Layer 9 of a small transformer language model trained on English Wikipedia (18 layers, counted from 0, width 128).
A neuron's activation on a vector x is squared ReLU(weights . x), where the dot is the dot product.
The model reads these tokens: "t" "d" "." "," " and" " the" " n" "ew" " f" "oot" "age" " pro" "d" "uc" "ed" " by"

The vector x that enters this layer's MLP at each token. A number n stands for (n - 500) times 0.0089.
0 "t": 555,598,460,324,387,494,459,500,494,609,591,514,517,495,477,487,399,520,541,536,637,571,579,522,542,298,366,641,727,496,490,486,498,509,512,480,544,500,405,616,748,462,808,610,527,483,414,611,488,533,537,499,453,483,544,455,419,707,317,511,385,367,611,539,552,425,676,505,542,522,445,550,590,561,496,525,441,466,447,530,479,543,357,339,379,491,553,437,432,480,221,589,399,413,516,591,807,540,558,491,583,455,465,400,601,368,409,501,448,352,414,462,382,544,458,631,457,695,439,402,403,544,644,386,422,549,750,371
1 "d": 509,636,450,304,364,497,478,510,474,587,585,516,518,497,481,490,451,532,543,561,630,589,592,533,524,294,371,650,725,506,480,474,500,513,494,481,545,483,400,658,736,469,805,600,535,488,437,595,515,546,539,495,441,508,557,430,402,671,324,517,396,359,589,549,531,440,691,484,547,513,434,543,589,539,485,526,410,481,461,546,465,556,337,353,364,504,535,434,400,456,230,587,393,442,541,595,795,558,556,484,592,438,468,420,595,391,407,517,452,336,390,458,402,528,456,635,448,697,444,377,413,546,654,400,425,520,743,399
2 ".": 457,592,442,279,469,515,544,435,441,559,522,525,565,407,338,560,475,526,537,551,559,522,765,574,474,418,373,691,680,547,473,475,461,434,495,563,667,513,391,518,791,489,753,608,430,434,464,582,499,653,559,504,437,564,601,505,433,771,524,609,372,460,555,570,476,432,697,546,499,531,367,557,625,571,466,441,570,482,470,545,495,529,391,371,387,410,420,438,397,470,307,564,436,427,350,579,766,585,542,503,574,332,451,282,619,435,367,566,469,369,430,427,419,492,473,627,483,632,418,423,391,444,615,349,464,574,672,422
3 ",": 596,615,409,416,440,584,493,427,427,589,488,485,523,508,351,457,501,477,506,535,487,639,727,591,483,413,415,661,626,696,540,450,565,455,455,545,567,488,386,609,894,443,709,560,461,516,404,563,460,754,578,507,471,556,606,469,506,669,344,517,391,424,526,606,532,353,653,561,511,568,352,544,702,551,492,459,484,453,399,647,570,428,380,351,399,472,568,396,432,464,290,554,448,432,504,551,774,594,495,511,520,374,467,336,605,429,361,567,492,305,427,507,339,501,508,562,478,578,341,360,431,524,547,385,412,515,658,420
4 " and": 622,675,446,375,503,519,485,382,462,467,497,526,510,463,404,493,465,444,570,573,616,631,692,635,570,321,457,651,655,566,531,494,613,506,491,415,598,423,491,632,818,500,649,534,536,516,435,594,500,709,637,488,491,494,474,472,382,604,388,516,427,434,562,644,471,404,564,494,515,536,425,509,642,556,482,514,469,407,429,555,500,387,369,419,376,461,533,464,449,529,383,436,414,376,512,539,882,557,488,516,433,459,390,314,637,350,274,535,544,308,512,578,394,489,380,630,528,644,409,427,413,613,595,393,380,524,596,365
5 " the": 597,587,454,468,441,461,487,478,544,549,504,449,544,525,401,466,426,465,588,579,642,614,623,555,395,403,437,629,695,590,481,537,497,566,468,533,549,410,414,586,974,524,783,631,501,532,554,580,479,612,538,493,524,467,521,511,471,643,387,531,395,372,610,587,439,425,626,512,494,521,481,547,573,548,503,485,456,499,430,561,516,432,302,375,410,493,625,507,455,416,157,479,432,465,521,542,641,561,437,553,555,411,470,328,592,294,257,571,482,308,391,526,343,545,452,620,503,593,341,382,430,552,602,437,463,478,623,480
6 " n": 560,617,454,313,489,497,467,418,358,513,545,432,549,509,339,509,409,505,535,594,579,628,563,516,493,458,411,596,729,543,370,445,455,514,453,606,526,402,463,728,904,472,665,592,484,577,553,524,492,700,573,441,398,573,427,539,595,583,368,483,403,443,638,552,501,485,699,438,496,499,528,509,587,594,484,531,385,482,423,496,522,541,467,316,362,502,514,443,379,513,147,360,469,487,488,510,745,623,530,539,592,430,436,438,639,460,379,766,407,345,554,555,335,486,487,508,471,645,344,454,411,519,545,419,609,557,591,371
7 "ew": 501,511,197,436,408,425,452,509,480,537,487,475,575,497,427,377,412,499,497,616,598,539,697,580,463,465,391,556,695,567,500,512,421,549,340,513,566,389,373,576,807,496,661,643,462,567,526,615,546,764,495,440,532,469,544,550,510,552,484,479,428,394,585,535,442,434,762,569,567,542,610,668,616,672,636,551,537,553,442,533,540,305,438,490,465,484,472,551,472,550,290,435,442,558,387,561,683,475,454,544,651,495,427,225,516,395,359,640,509,245,347,375,279,535,500,559,422,607,470,350,500,448,545,463,557,471,506,379
8 " f": 597,625,324,383,383,569,370,513,386,541,528,523,605,525,338,545,403,553,588,550,587,623,605,508,535,538,415,632,728,481,493,464,408,567,431,483,579,404,394,718,813,476,746,528,495,515,478,552,551,782,584,436,490,451,448,563,518,601,357,473,414,535,568,507,549,493,708,480,513,481,434,474,560,595,564,477,484,462,422,431,487,562,376,423,366,515,528,402,413,479,131,431,437,538,367,495,700,690,549,584,563,457,462,424,599,452,312,658,415,367,449,531,395,525,421,623,385,642,379,376,458,570,513,413,568,503,526,425
9 "oot": 647,509,244,257,415,512,499,493,412,505,466,489,628,523,471,513,447,561,529,526,590,641,633,567,550,491,445,591,585,560,468,409,437,614,342,510,561,510,268,405,841,543,818,494,509,469,466,433,574,598,466,502,497,501,431,555,546,660,452,479,335,417,568,540,542,513,811,591,631,542,610,546,584,555,417,504,529,386,459,473,528,539,420,395,434,478,592,494,498,454,238,513,432,521,532,548,744,614,560,473,502,470,436,245,577,426,432,822,515,447,343,498,330,389,475,630,478,569,309,367,513,504,500,472,481,472,521,227
10 "age": 646,613,253,323,466,511,496,565,430,523,436,484,583,500,322,519,513,502,436,478,622,538,536,610,487,498,458,636,688,619,510,419,481,525,455,562,588,459,402,478,736,411,858,441,571,642,434,497,517,629,498,501,461,367,391,462,491,652,505,573,469,372,524,568,410,450,586,618,531,434,506,658,601,524,377,616,562,509,436,523,501,535,447,336,254,404,519,476,587,490,257,476,378,374,336,571,793,638,555,544,648,402,492,270,567,395,452,673,444,395,499,521,503,489,404,575,462,618,412,466,428,646,589,456,439,514,597,429
11 " pro": 586,662,329,380,480,480,507,521,327,523,556,402,545,499,414,504,495,605,563,504,676,558,744,561,382,522,366,584,595,560,440,435,569,601,434,513,475,490,463,564,797,420,902,476,528,530,547,459,427,745,480,501,470,533,473,407,520,593,353,517,356,384,576,489,599,480,708,497,490,438,306,566,632,589,530,441,539,522,516,525,389,396,467,364,369,419,620,341,360,491,304,548,377,397,439,490,723,587,519,542,509,419,469,407,539,443,388,691,465,347,385,638,427,490,432,611,551,647,497,403,493,624,586,488,641,544,567,382
12 "d": 483,645,463,409,407,628,644,536,379,461,559,489,502,416,462,488,492,532,477,655,668,541,669,537,388,379,434,644,717,448,463,489,546,555,422,480,566,518,355,667,773,549,614,432,455,524,441,506,385,770,538,493,461,543,607,426,497,555,359,505,478,507,564,543,458,520,821,492,554,317,349,510,731,546,492,462,527,581,375,636,511,505,415,369,436,515,467,440,425,489,163,547,424,513,596,513,488,573,606,489,567,428,488,400,508,410,387,673,546,390,293,432,389,511,427,550,491,759,378,370,423,557,528,478,497,519,517,344
13 "uc": 522,593,417,464,539,543,519,544,372,451,491,498,584,524,501,347,529,499,531,536,689,610,887,451,412,386,364,529,666,554,452,329,584,499,396,576,560,482,382,420,757,524,686,468,511,639,499,589,491,683,525,466,511,472,453,577,367,545,417,585,460,549,575,553,404,323,720,625,531,534,415,549,743,536,459,604,668,537,325,426,434,513,439,370,408,491,554,373,488,548,208,489,360,442,486,544,748,546,526,479,606,509,330,355,545,441,477,536,610,411,396,403,365,457,400,695,458,639,411,386,456,544,534,454,527,389,619,427
14 "ed": 573,722,501,502,453,471,585,550,398,570,422,460,642,469,350,479,460,509,510,600,588,623,568,586,489,448,454,635,603,501,465,471,567,420,447,589,493,478,404,627,645,460,714,466,518,574,435,604,507,697,485,487,478,551,531,513,360,597,428,554,472,418,629,483,388,445,716,639,566,509,505,558,698,595,540,510,595,549,412,519,444,558,513,303,394,399,560,282,492,378,157,520,341,461,386,556,593,562,495,575,563,450,497,272,554,338,334,736,542,342,441,509,433,491,392,624,490,677,364,371,408,571,514,491,382,546,616,387
15 " by": 599,640,291,234,516,521,582,434,402,553,518,493,499,512,337,521,424,536,608,600,599,623,727,526,541,462,504,659,681,630,496,405,545,511,511,506,484,472,438,510,897,507,714,539,500,601,440,603,541,583,507,495,546,565,474,530,380,582,341,522,397,435,551,546,499,491,696,503,582,551,504,509,598,553,409,435,531,538,396,508,432,461,379,409,488,469,579,391,448,475,156,529,360,393,402,549,658,554,512,538,457,462,539,400,580,365,334,582,521,366,389,517,401,597,258,571,443,639,363,420,390,557,573,460,424,483,654,493

Each question shows the input weights of one neuron of the MLP. A number n stands for (n - 500) times 0.0022.

n39: 390,421,528,445,575,472,495,603,508,497,390,555,433,353,364,510,411,539,528,650,674,451,399,510,518,505,566,569,478,537,563,339,420,737,547,536,396,627,430,459,385,672,478,553,469,365,520,463,373,539,429,397,489,487,314,647,513,382,530,636,435,516,575,396,526,461,493,426,447,415,617,462,509,540,549,597,525,497,446,664,447,408,456,492,568,477,595,436,531,520,398,606,513,449,527,446,607,510,435,472,639,369,592,525,566,617,326,415,426,544,486,515,562,500,460,490,613,469,371,569,554,537,387,599,574,428,546,597
Which token does this neuron like most? 15 " by"

n420: 565,527,512,470,473,455,385,584,402,616,522,471,400,476,359,580,366,552,610,521,633,701,414,405,529,535,589,411,594,255,413,610,473,612,513,445,437,536,434,360,401,525,518,487,575,528,497,500,464,686,434,592,561,704,596,489,572,511,418,516,473,486,550,624,601,533,621,494,473,386,533,471,423,431,503,381,645,597,557,508,503,540,513,564,555,346,456,519,478,371,495,530,548,462,513,451,442,394,369,416,550,592,426,447,543,600,669,396,630,713,457,447,466,505,403,351,351,449,515,478,441,469,503,275,500,469,574,643
Which token does this neuron like most? 12 "d"

n177: 559,479,566,520,310,556,576,402,396,583,454,412,500,531,562,390,535,505,413,454,500,526,545,567,551,528,391,368,569,401,460,481,531,526,480,486,550,629,522,422,538,586,436,533,396,614,553,395,573,613,464,467,566,570,538,292,558,472,530,556,456,525,353,654,464,507,423,386,551,521,375,449,338,484,563,465,559,507,598,483,484,491,448,535,454,509,629,581,626,408,619,510,552,389,489,407,496,393,680,483,529,550,516,616,521,403,547,697,353,563,507,603,491,431,371,481,567,479,500,462,509,468,514,570,535,426,522,496
On which token does it fire most, and how strongly? 11 " pro", at about 0.32

n51: 493,591,506,430,641,353,520,519,415,532,559,619,546,550,397,410,425,445,523,484,477,463,655,371,574,545,596,500,511,487,470,423,413,585,509,535,458,486,430,406,451,453,598,464,570,511,625,545,462,411,610,553,484,467,461,659,486,525,435,399,531,316,475,430,426,445,466,472,426,436,405,477,504,503,430,553,344,520,619,647,538,511,447,432,486,480,572,514,498,548,558,553,464,436,509,500,591,584,558,507,489,642,578,557,514,541,419,468,507,652,574,516,593,550,571,454,709,313,491,539,404,386,527,471,620,471,524,482
Its three highest activations, in order, are on tokens 11 " pro", 10 "age", 6 " n"

n133: 555,388,414,472,326,320,410,410,596,353,565,540,614,500,440,532,606,445,535,603,419,505,411,533,471,446,383,492,480,352,603,633,484,706,633,437,579,567,483,565,510,401,376,389,620,551,381,545,520,507,506,552,673,603,533,544,545,611,511,401,492,628,537,528,456,294,454,397,449,568,588,675,461,597,522,643,403,497,545,429,385,503,482,500,461,497,531,410,632,476,630,434,562,443,541,311,490,477,690,522,579,430,410,524,500,598,401,421,557,544,515,519,508,391,354,604,382,432,477,590,391,461,753,541,584,491,448,425
Which token does this neuron like most? 4 " and"

n212: 398,682,502,470,426,640,454,409,396,576,449,376,417,508,553,353,497,518,457,512,732,472,498,332,448,612,461,762,353,437,447,595,510,629,447,554,551,576,400,528,381,516,447,638,583,517,478,584,487,487,570,406,565,327,518,439,508,489,456,475,293,595,358,521,523,538,627,536,570,556,444,358,491,475,531,621,457,384,576,579,500,543,505,585,558,510,493,606,462,450,494,556,445,573,603,462,436,455,392,551,538,449,542,646,465,423,449,414,432,558,575,629,507,485,441,581,409,394,568,503,586,541,538,470,575,466,531,498
Its three highest activations, in order, are on tokens 8 " f", 1 "d", 12 "d"

n59: 495,602,563,572,535,580,495,328,489,395,438,581,519,516,468,423,664,422,487,513,484,430,523,500,629,513,541,543,455,695,485,391,438,524,549,598,445,364,557,420,349,350,430,253,563,470,484,458,558,443,527,613,459,516,733,706,470,509,600,391,421,612,397,369,673,541,513,541,452,441,377,699,524,632,598,655,479,524,383,556,497,521,474,476,502,564,590,481,514,420,546,468,497,422,628,386,557,460,467,546,395,594,602,366,433,503,480,608,489,538,630,347,474,580,383,522,457,473,525,489,273,510,527,527,495,506,607,571
Which token does this neuron like most? 14 "ed"

n495: 576,452,407,415,544,578,581,569,533,558,476,587,514,519,382,512,396,338,524,292,540,531,450,485,441,422,468,464,561,440,477,434,355,583,588,493,386,485,498,399,573,473,490,576,493,450,463,453,483,520,411,507,532,365,604,553,537,424,570,434,533,482,571,544,502,493,630,618,599,490,581,533,506,543,390,491,429,562,563,393,446,505,659,296,491,616,637,567,379,457,533,527,470,618,523,372,491,414,593,493,487,522,406,598,455,521,535,548,546,635,498,677,709,433,502,409,597,447,531,449,481,417,546,493,328,595,425,470
Which token does this neuron like most? 9 "oot"

n243: 440,488,433,459,491,436,460,459,548,453,530,764,565,491,488,406,610,563,609,389,569,477,488,418,527,445,462,419,550,438,500,550,610,489,498,505,500,495,420,484,458,457,539,440,474,404,539,534,488,496,533,512,610,557,617,470,407,486,532,566,575,403,416,543,545,360,578,538,607,379,410,507,481,526,488,468,518,500,545,394,650,475,496,436,512,468,538,612,491,377,399,477,561,539,533,507,368,476,627,463,598,621,509,494,465,471,656,535,353,273,513,447,635,447,417,323,565,372,500,547,509,607,530,588,650,568,474,490
Which token does this neuron like most? 12 "d"

n356: 432,414,436,400,540,599,469,422,454,564,365,442,429,522,507,604,505,535,576,631,585,557,540,441,529,524,550,441,495,470,558,594,505,481,549,601,557,455,585,534,429,619,481,454,523,465,524,459,538,400,505,547,613,540,448,594,289,602,562,524,572,515,483,380,344,512,461,457,541,647,463,527,472,484,527,462,573,269,630,624,517,527,467,423,539,558,495,493,421,627,458,493,584,219,423,350,466,564,609,411,509,545,471,550,661,672,511,449,441,460,493,512,434,507,372,458,517,520,489,463,512,355,468,442,451,372,614,649
On which token does it fire most, and how strongly? 15 " by", at about 2.3

n378: 629,434,403,394,525,640,699,399,634,512,527,567,549,442,414,517,417,598,551,593,317,659,370,566,493,380,487,456,557,395,523,502,451,627,493,485,521,296,393,485,552,616,521,498,527,442,431,553,336,363,465,490,538,535,475,581,545,483,476,392,399,418,406,550,490,515,473,528,493,495,517,553,487,383,535,562,432,417,535,490,325,578,619,543,680,435,495,598,505,541,502,453,332,500,402,495,545,548,433,608,667,460,490,554,544,500,538,442,463,532,477,570,649,500,431,454,466,402,536,554,512,407,581,590,502,454,563,494
Its three highest activations, in order, are on tokens 15 " by", 9 "oot", 10 "age"

n68: 333,470,502,430,468,534,478,566,466,429,561,522,484,545,615,441,512,615,489,536,554,532,362,645,619,529,533,566,567,515,589,563,534,477,423,415,442,432,558,493,618,509,320,348,521,565,471,637,507,519,455,482,561,495,419,382,512,506,444,556,385,400,518,477,560,412,592,486,450,605,477,432,494,362,586,511,432,502,478,531,431,621,572,581,634,538,448,436,389,441,469,668,395,493,493,592,509,451,644,514,504,408,433,433,457,526,523,448,576,528,587,662,597,363,462,548,394,409,543,564,479,518,530,377,534,490,478,516
On which token does it fire most, and how strongly? 1 "d", at about 1.1

n379: 545,518,433,498,482,495,535,519,508,536,519,508,526,436,438,579,557,401,510,523,513,697,378,531,444,327,407,433,461,431,385,406,658,533,537,411,527,513,681,430,363,358,465,730,405,493,465,375,404,502,558,453,468,584,570,615,450,381,389,454,602,610,388,390,687,544,481,301,457,397,547,419,569,420,602,533,485,472,517,503,467,487,668,615,479,419,510,513,451,369,572,380,511,459,453,560,620,565,578,438,594,571,505,509,451,473,446,498,503,471,543,317,577,549,560,658,606,518,502,500,575,431,616,487,302,495,630,505
Which token does this neuron like most? 1 "d"

n3: 400,477,608,462,495,583,522,327,341,584,409,303,584,515,505,497,347,582,607,510,505,497,579,603,510,505,419,396,428,442,526,399,492,487,529,433,557,702,508,475,479,611,584,543,466,522,592,597,474,387,578,584,518,643,492,469,453,489,612,610,475,566,320,497,462,510,509,631,315,444,451,513,482,500,399,540,457,525,566,700,393,470,407,628,514,480,323,401,495,505,472,574,481,650,546,515,524,521,585,687,474,423,311,602,520,493,535,565,416,505,538,578,574,373,638,508,495,467,623,467,561,425,541,419,409,630,473,543
Which token does this neuron like most? 2 "."

n161: 464,587,538,504,524,428,495,507,484,549,586,385,458,688,531,382,542,483,435,400,664,524,530,448,500,535,719,601,425,560,445,443,415,484,635,495,529,517,588,381,504,602,360,391,445,637,482,490,522,574,334,693,705,579,533,569,529,426,409,463,468,507,558,371,439,486,587,627,463,495,545,442,458,461,533,589,447,423,480,510,468,561,576,505,427,576,583,531,361,416,508,552,498,523,493,554,352,458,567,465,384,502,491,452,602,531,477,465,495,524,459,498,446,605,500,491,545,563,533,469,528,585,486,284,519,588,473,539
Its two highest activations, in order, are on tokens 15 " by", 13 "uc"

n450: 528,553,483,430,419,450,615,517,509,573,500,637,515,490,464,426,457,410,355,491,524,393,550,537,588,652,522,396,577,606,450,687,656,498,426,522,549,378,370,452,393,608,396,428,545,491,514,475,478,459,532,641,502,530,500,564,369,430,661,569,471,414,322,480,488,432,495,435,521,432,529,388,515,384,567,637,498,507,456,590,438,495,447,598,433,452,576,510,593,594,558,493,351,495,438,500,707,523,561,527,367,420,602,487,425,348,513,523,566,608,529,557,481,582,552,452,386,483,575,582,621,595,536,433,449,444,443,541
Its two highest activations, in order, are on tokens 10 "age", 4 " and"

n315: 510,475,435,572,432,591,573,562,517,603,344,527,815,592,440,488,555,485,488,502,347,600,511,417,431,451,597,520,535,385,446,495,585,470,577,460,338,291,566,540,529,477,572,649,480,512,454,394,495,543,459,397,336,428,543,475,413,445,556,537,532,557,515,490,465,510,432,505,616,530,607,377,444,361,375,576,512,393,514,500,407,605,569,542,573,530,433,520,613,403,668,548,477,425,505,503,535,570,477,414,570,502,551,522,589,338,636,581,528,600,421,448,493,468,575,520,696,525,477,528,465,512,490,346,525,396,524,407
Its two highest activations, in order, are on tokens 9 "oot", 10 "age"

n385: 602,570,363,508,625,453,598,520,401,396,521,462,517,433,593,578,429,489,651,533,331,342,575,508,517,342,569,458,571,508,455,489,446,638,570,491,579,306,429,250,440,593,569,481,649,481,385,465,497,572,635,483,685,483,474,500,532,469,399,567,730,286,497,554,446,500,471,644,362,537,520,442,438,609,397,399,528,615,454,622,371,486,476,511,483,619,578,655,545,500,510,486,559,545,409,438,354,450,454,463,424,554,618,593,542,455,600,544,596,503,592,591,655,329,339,402,666,534,555,511,480,460,463,299,648,403,495,473
Which token does this neuron like most? 15 " by"

n471: 411,407,405,514,410,604,419,427,488,443,491,351,466,532,458,548,430,463,600,397,464,564,418,478,527,444,671,573,518,324,423,577,473,580,531,557,552,495,450,380,494,546,601,461,332,431,493,393,680,448,359,520,593,585,567,426,372,556,589,568,688,641,601,507,488,451,397,429,444,569,540,495,498,495,445,457,583,537,573,541,601,556,646,432,511,442,383,480,362,451,481,515,526,596,682,507,537,643,565,498,541,572,543,458,510,477,402,463,552,614,415,589,457,522,448,498,475,507,608,343,502,392,421,578,588,433,533,623
Which token does this neuron like most? 9 "oot"

n294: 264,475,575,528,490,542,549,531,630,460,477,370,447,473,515,619,405,541,553,483,639,510,511,546,557,446,559,465,569,586,552,628,533,441,377,482,544,427,469,613,515,534,460,453,395,386,613,297,562,468,474,467,567,505,335,477,451,395,620,562,525,482,495,710,637,616,542,335,376,701,441,438,460,399,405,453,490,400,563,586,510,442,606,458,540,502,455,543,624,530,417,594,403,447,502,475,430,580,462,510,617,447,441,408,517,512,413,394,442,402,605,609,476,500,522,314,578,533,484,669,452,464,570,547,465,453,431,582
Which token does this neuron like most? 5 " the"

n380: 542,398,380,383,478,507,399,628,474,539,558,312,648,507,544,526,539,566,393,372,584,512,362,390,385,636,473,675,562,505,523,461,507,510,526,463,361,435,517,495,528,387,471,529,485,484,479,568,553,483,507,544,612,560,638,583,400,492,649,553,505,470,569,545,603,544,539,425,533,546,648,421,489,508,443,687,442,495,402,613,417,340,507,454,416,466,419,490,598,430,731,434,500,541,532,287,570,511,493,461,493,478,571,398,415,498,445,430,546,558,516,490,434,578,554,471,458,442,600,571,531,477,417,423,500,546,495,459
Which token does this neuron like most? 7 "ew"

n244: 460,381,426,532,284,478,488,434,553,592,477,345,485,421,502,402,479,430,364,386,485,627,485,548,505,585,569,423,477,422,575,565,380,576,384,462,586,510,477,607,545,518,500,338,495,535,461,492,607,483,510,510,566,497,467,588,393,386,650,593,515,472,602,482,515,535,359,485,478,617,490,515,463,702,669,556,611,535,600,477,396,411,429,476,606,603,467,560,500,542,416,525,694,475,406,572,417,630,467,468,498,550,522,522,465,436,338,483,480,526,611,522,550,428,570,624,388,475,507,423,703,593,428,596,599,446,455,465
On which token does it fire most, and how strongly? 7 "ew", at about 4.6

n173: 520,464,695,476,390,497,510,460,432,578,488,467,614,531,474,609,484,448,418,442,579,549,598,513,343,490,405,500,417,527,480,429,466,637,636,674,370,418,510,691,378,388,633,477,358,395,510,583,407,428,563,611,466,537,411,708,555,487,596,515,497,543,513,426,479,692,543,569,497,549,382,462,365,437,568,457,359,469,530,618,442,402,441,541,468,625,429,578,347,503,500,609,454,479,630,453,627,519,456,383,577,599,513,466,554,537,542,441,593,571,615,426,488,510,442,500,513,515,423,510,503,399,466,587,413,398,346,596
Which token does this neuron like most? 1 "d"

n345: 560,593,434,510,558,505,452,570,500,415,495,623,683,348,437,446,549,514,484,423,481,692,408,544,374,395,545,503,346,466,487,550,426,430,568,486,735,475,472,505,361,681,512,589,550,456,409,605,542,423,478,437,534,539,608,619,307,509,511,632,540,403,401,589,486,596,546,618,610,648,517,575,408,537,558,615,535,364,537,545,503,628,558,473,417,497,383,508,426,525,361,321,446,443,456,583,365,467,284,426,592,490,497,563,465,367,515,435,473,625,574,427,518,276,458,497,678,393,490,432,568,422,489,497,467,603,461,367
On which token does it fire most, and how strongly? 14 "ed", at about 3.8

n44: 576,510,602,498,516,645,531,454,456,555,604,449,511,552,534,523,603,481,484,421,583,453,428,450,492,557,508,492,498,497,473,393,550,616,616,603,500,554,393,374,474,492,411,521,527,574,454,571,573,464,487,447,519,583,423,553,422,556,515,497,539,527,446,396,577,402,623,546,552,332,393,513,449,643,596,480,445,657,490,524,441,594,586,642,421,324,620,468,637,359,438,667,432,406,508,310,383,493,540,672,642,476,541,577,542,575,268,419,360,478,549,578,327,531,444,408,384,395,583,605,552,505,503,450,651,470,575,683
On which token does it fire most, and how strongly? 11 " pro", at about 0.32

n182: 519,590,594,535,411,525,498,436,544,385,505,578,453,604,525,537,363,447,522,425,470,497,408,508,475,441,405,557,378,474,625,523,598,382,483,558,324,539,599,520,515,671,460,495,411,526,544,448,443,483,503,568,349,457,442,520,526,557,558,411,500,596,544,655,407,422,500,454,453,602,513,446,418,478,746,388,485,443,529,355,524,532,483,601,504,471,507,460,390,694,466,410,357,527,267,528,493,687,621,482,460,498,488,449,547,657,550,485,615,405,530,650,534,657,481,383,530,525,521,547,614,526,470,559,522,352,443,447
Which token does this neuron like most? 8 " f"

n155: 366,374,556,600,552,511,391,497,382,362,374,563,492,310,621,601,520,492,567,571,553,508,491,408,526,585,508,457,432,523,467,489,573,500,562,294,474,370,538,452,641,539,634,324,478,409,576,737,564,443,450,459,461,453,549,552,472,376,521,397,532,410,553,492,503,481,472,436,585,395,372,503,498,515,407,500,529,348,619,550,466,412,461,322,643,667,610,613,481,446,635,598,312,554,592,560,480,515,402,503,515,621,489,469,471,523,466,526,357,518,578,307,529,425,411,460,546,481,513,489,562,690,600,492,551,478,668,507
Its three highest activations, in order, are on tokens 4 " and", 11 " pro", 5 " the"

n5: 630,530,617,472,513,451,546,575,434,653,417,623,533,480,600,579,323,659,453,515,569,580,457,336,498,631,523,535,432,601,509,439,409,394,474,538,539,360,505,585,380,316,551,577,531,568,449,611,441,560,382,475,402,531,485,596,390,498,505,490,599,348,424,474,245,576,446,371,586,435,513,443,442,550,474,515,580,542,408,526,574,385,464,453,420,443,536,467,558,480,617,548,552,525,533,510,516,540,541,450,486,417,622,516,567,564,381,548,409,552,526,631,495,467,551,460,679,405,542,523,607,378,377,488,572,667,512,427
Which token does this neuron like most? 14 "ed"

n271: 418,450,570,380,553,448,535,474,621,589,452,524,412,530,586,348,456,539,654,513,606,367,566,386,470,573,302,285,469,479,631,525,467,476,606,411,441,383,646,370,458,426,595,628,534,419,468,694,409,439,588,433,503,429,408,411,407,413,422,617,386,451,446,511,550,525,608,384,454,597,508,557,603,534,539,583,292,497,543,426,546,415,450,492,461,527,660,489,506,462,580,600,416,718,600,558,546,503,548,569,701,520,492,544,632,361,513,411,470,550,539,530,532,621,476,475,483,616,464,517,431,405,271,566,497,540,552,707
Its three highest activations, in order, are on tokens 0 "t", 1 "d", 5 " the"

n300: 393,457,581,441,538,580,413,510,465,415,585,430,647,556,474,568,655,445,394,581,530,586,441,404,530,505,335,448,400,405,504,683,552,512,489,519,505,449,459,517,466,583,582,444,415,560,620,483,415,466,553,614,493,568,500,605,466,494,428,512,570,542,458,490,490,407,387,707,409,588,334,358,498,555,621,546,446,472,539,336,537,498,364,493,624,486,489,488,548,557,572,629,438,505,525,374,588,387,466,574,564,585,519,348,380,507,504,483,624,556,493,556,610,424,431,581,443,502,487,621,450,582,495,547,531,507,572,467
Which token does this neuron like most? 13 "uc"

n479: 455,410,628,579,483,536,443,445,486,453,558,344,463,653,385,440,640,586,502,545,572,510,538,542,495,445,482,432,560,643,537,530,547,517,540,547,398,664,637,417,467,604,461,563,608,364,483,492,503,465,497,645,515,350,337,475,583,488,634,444,399,523,688,532,421,478,498,500,377,686,517,568,454,688,517,500,379,432,554,495,498,420,462,500,417,527,621,510,581,546,452,470,408,419,526,382,464,505,584,372,518,504,416,371,578,470,516,466,483,474,575,543,415,466,550,346,608,517,518,569,498,498,272,439,539,472,389,565
Which token does this neuron like most? 5 " the"

n200: 423,497,568,589,457,495,393,466,657,513,551,424,548,567,583,445,460,543,435,525,525,533,532,513,629,282,567,558,391,476,402,293,654,438,418,553,473,624,451,525,446,508,500,590,487,382,463,573,484,442,505,465,513,500,640,525,698,616,434,664,443,568,527,510,586,437,502,314,396,540,515,406,509,517,541,500,380,447,544,450,303,550,637,520,509,532,534,450,305,528,519,452,629,575,510,589,409,571,401,546,448,486,542,489,745,364,690,535,513,495,493,455,515,447,554,545,563,394,500,543,467,397,538,408,415,461,529,498
Its two highest activations, in order, are on tokens 0 "t", 1 "d"

n223: 564,577,493,538,471,536,418,479,452,430,486,601,518,526,273,480,546,445,541,535,380,461,396,536,609,561,481,554,539,584,420,513,583,652,505,435,453,489,542,613,453,602,291,533,518,519,417,609,386,454,529,466,455,685,529,474,447,597,628,508,383,562,467,450,659,547,373,659,533,585,406,500,605,316,424,417,439,615,475,585,386,402,589,541,631,513,318,503,479,492,507,684,452,497,527,588,625,483,597,638,548,528,316,450,526,468,505,362,544,520,567,490,580,418,525,500,477,490,596,559,482,544,534,293,495,457,590,416
Which token does this neuron like most? 4 " and"

n284: 638,508,525,392,449,240,344,469,679,653,485,410,544,387,375,478,444,349,442,549,473,564,538,679,415,522,577,395,477,479,560,539,330,451,396,503,411,597,514,561,470,437,589,604,514,403,489,417,363,493,528,678,611,537,567,346,494,424,495,495,451,541,514,376,380,480,428,406,456,497,421,459,502,500,508,581,547,699,548,477,500,503,649,629,562,347,407,461,466,414,472,304,422,417,643,520,583,406,506,592,482,518,467,552,599,669,467,391,628,426,412,667,492,500,484,456,550,722,686,586,406,436,506,566,486,543,400,522
On which token does it fire most, and how strongly? 11 " pro", at about 1

n72: 548,483,502,567,421,542,381,369,473,573,385,566,548,517,370,451,474,261,478,558,438,583,395,505,515,443,605,580,514,543,625,576,523,426,476,467,391,363,510,380,525,482,508,505,618,552,559,541,397,426,503,668,408,490,578,578,456,423,632,525,571,463,387,513,417,470,558,531,426,252,604,473,609,414,587,524,470,398,514,617,666,478,550,520,484,431,355,508,402,430,579,545,500,542,586,616,451,634,477,427,418,580,561,402,619,450,525,428,475,564,435,584,510,562,651,598,621,512,477,605,515,502,525,294,463,432,564,500
Its three highest activations, in order, are on tokens 3 ",", 4 " and", 5 " the"

n23: 450,391,495,396,542,443,548,422,436,505,469,421,636,461,678,377,475,458,651,533,410,463,381,574,546,621,615,425,493,565,697,564,542,467,455,537,651,387,598,573,450,470,471,397,551,414,345,648,503,482,436,479,382,601,397,526,473,431,475,562,551,367,551,625,663,453,417,350,413,450,624,533,454,674,558,617,642,666,520,449,503,409,368,515,507,451,567,516,513,552,511,589,476,404,612,324,631,473,529,287,483,447,495,447,539,512,559,450,474,520,490,546,487,630,437,336,380,568,391,534,581,390,516,508,482,427,488,445
On which token does it fire most, and how strongly? 4 " and", at about 0.21

n376: 502,408,575,530,484,354,375,350,599,361,578,414,477,539,445,580,478,549,548,522,552,634,417,465,486,486,493,463,457,496,555,404,583,491,396,449,605,588,474,537,495,522,597,509,528,350,534,552,426,539,439,514,408,491,453,589,533,592,383,500,514,486,396,437,623,437,539,438,509,419,378,516,525,390,582,509,521,571,462,576,430,449,557,611,547,489,427,435,542,528,422,523,474,350,529,660,494,459,659,491,431,494,583,455,495,579,596,452,618,487,571,480,531,498,419,502,546,634,588,530,601,308,592,470,452,411,312,592
Its three highest activations, in order, are on tokens 11 " pro", 12 "d", 0 "t"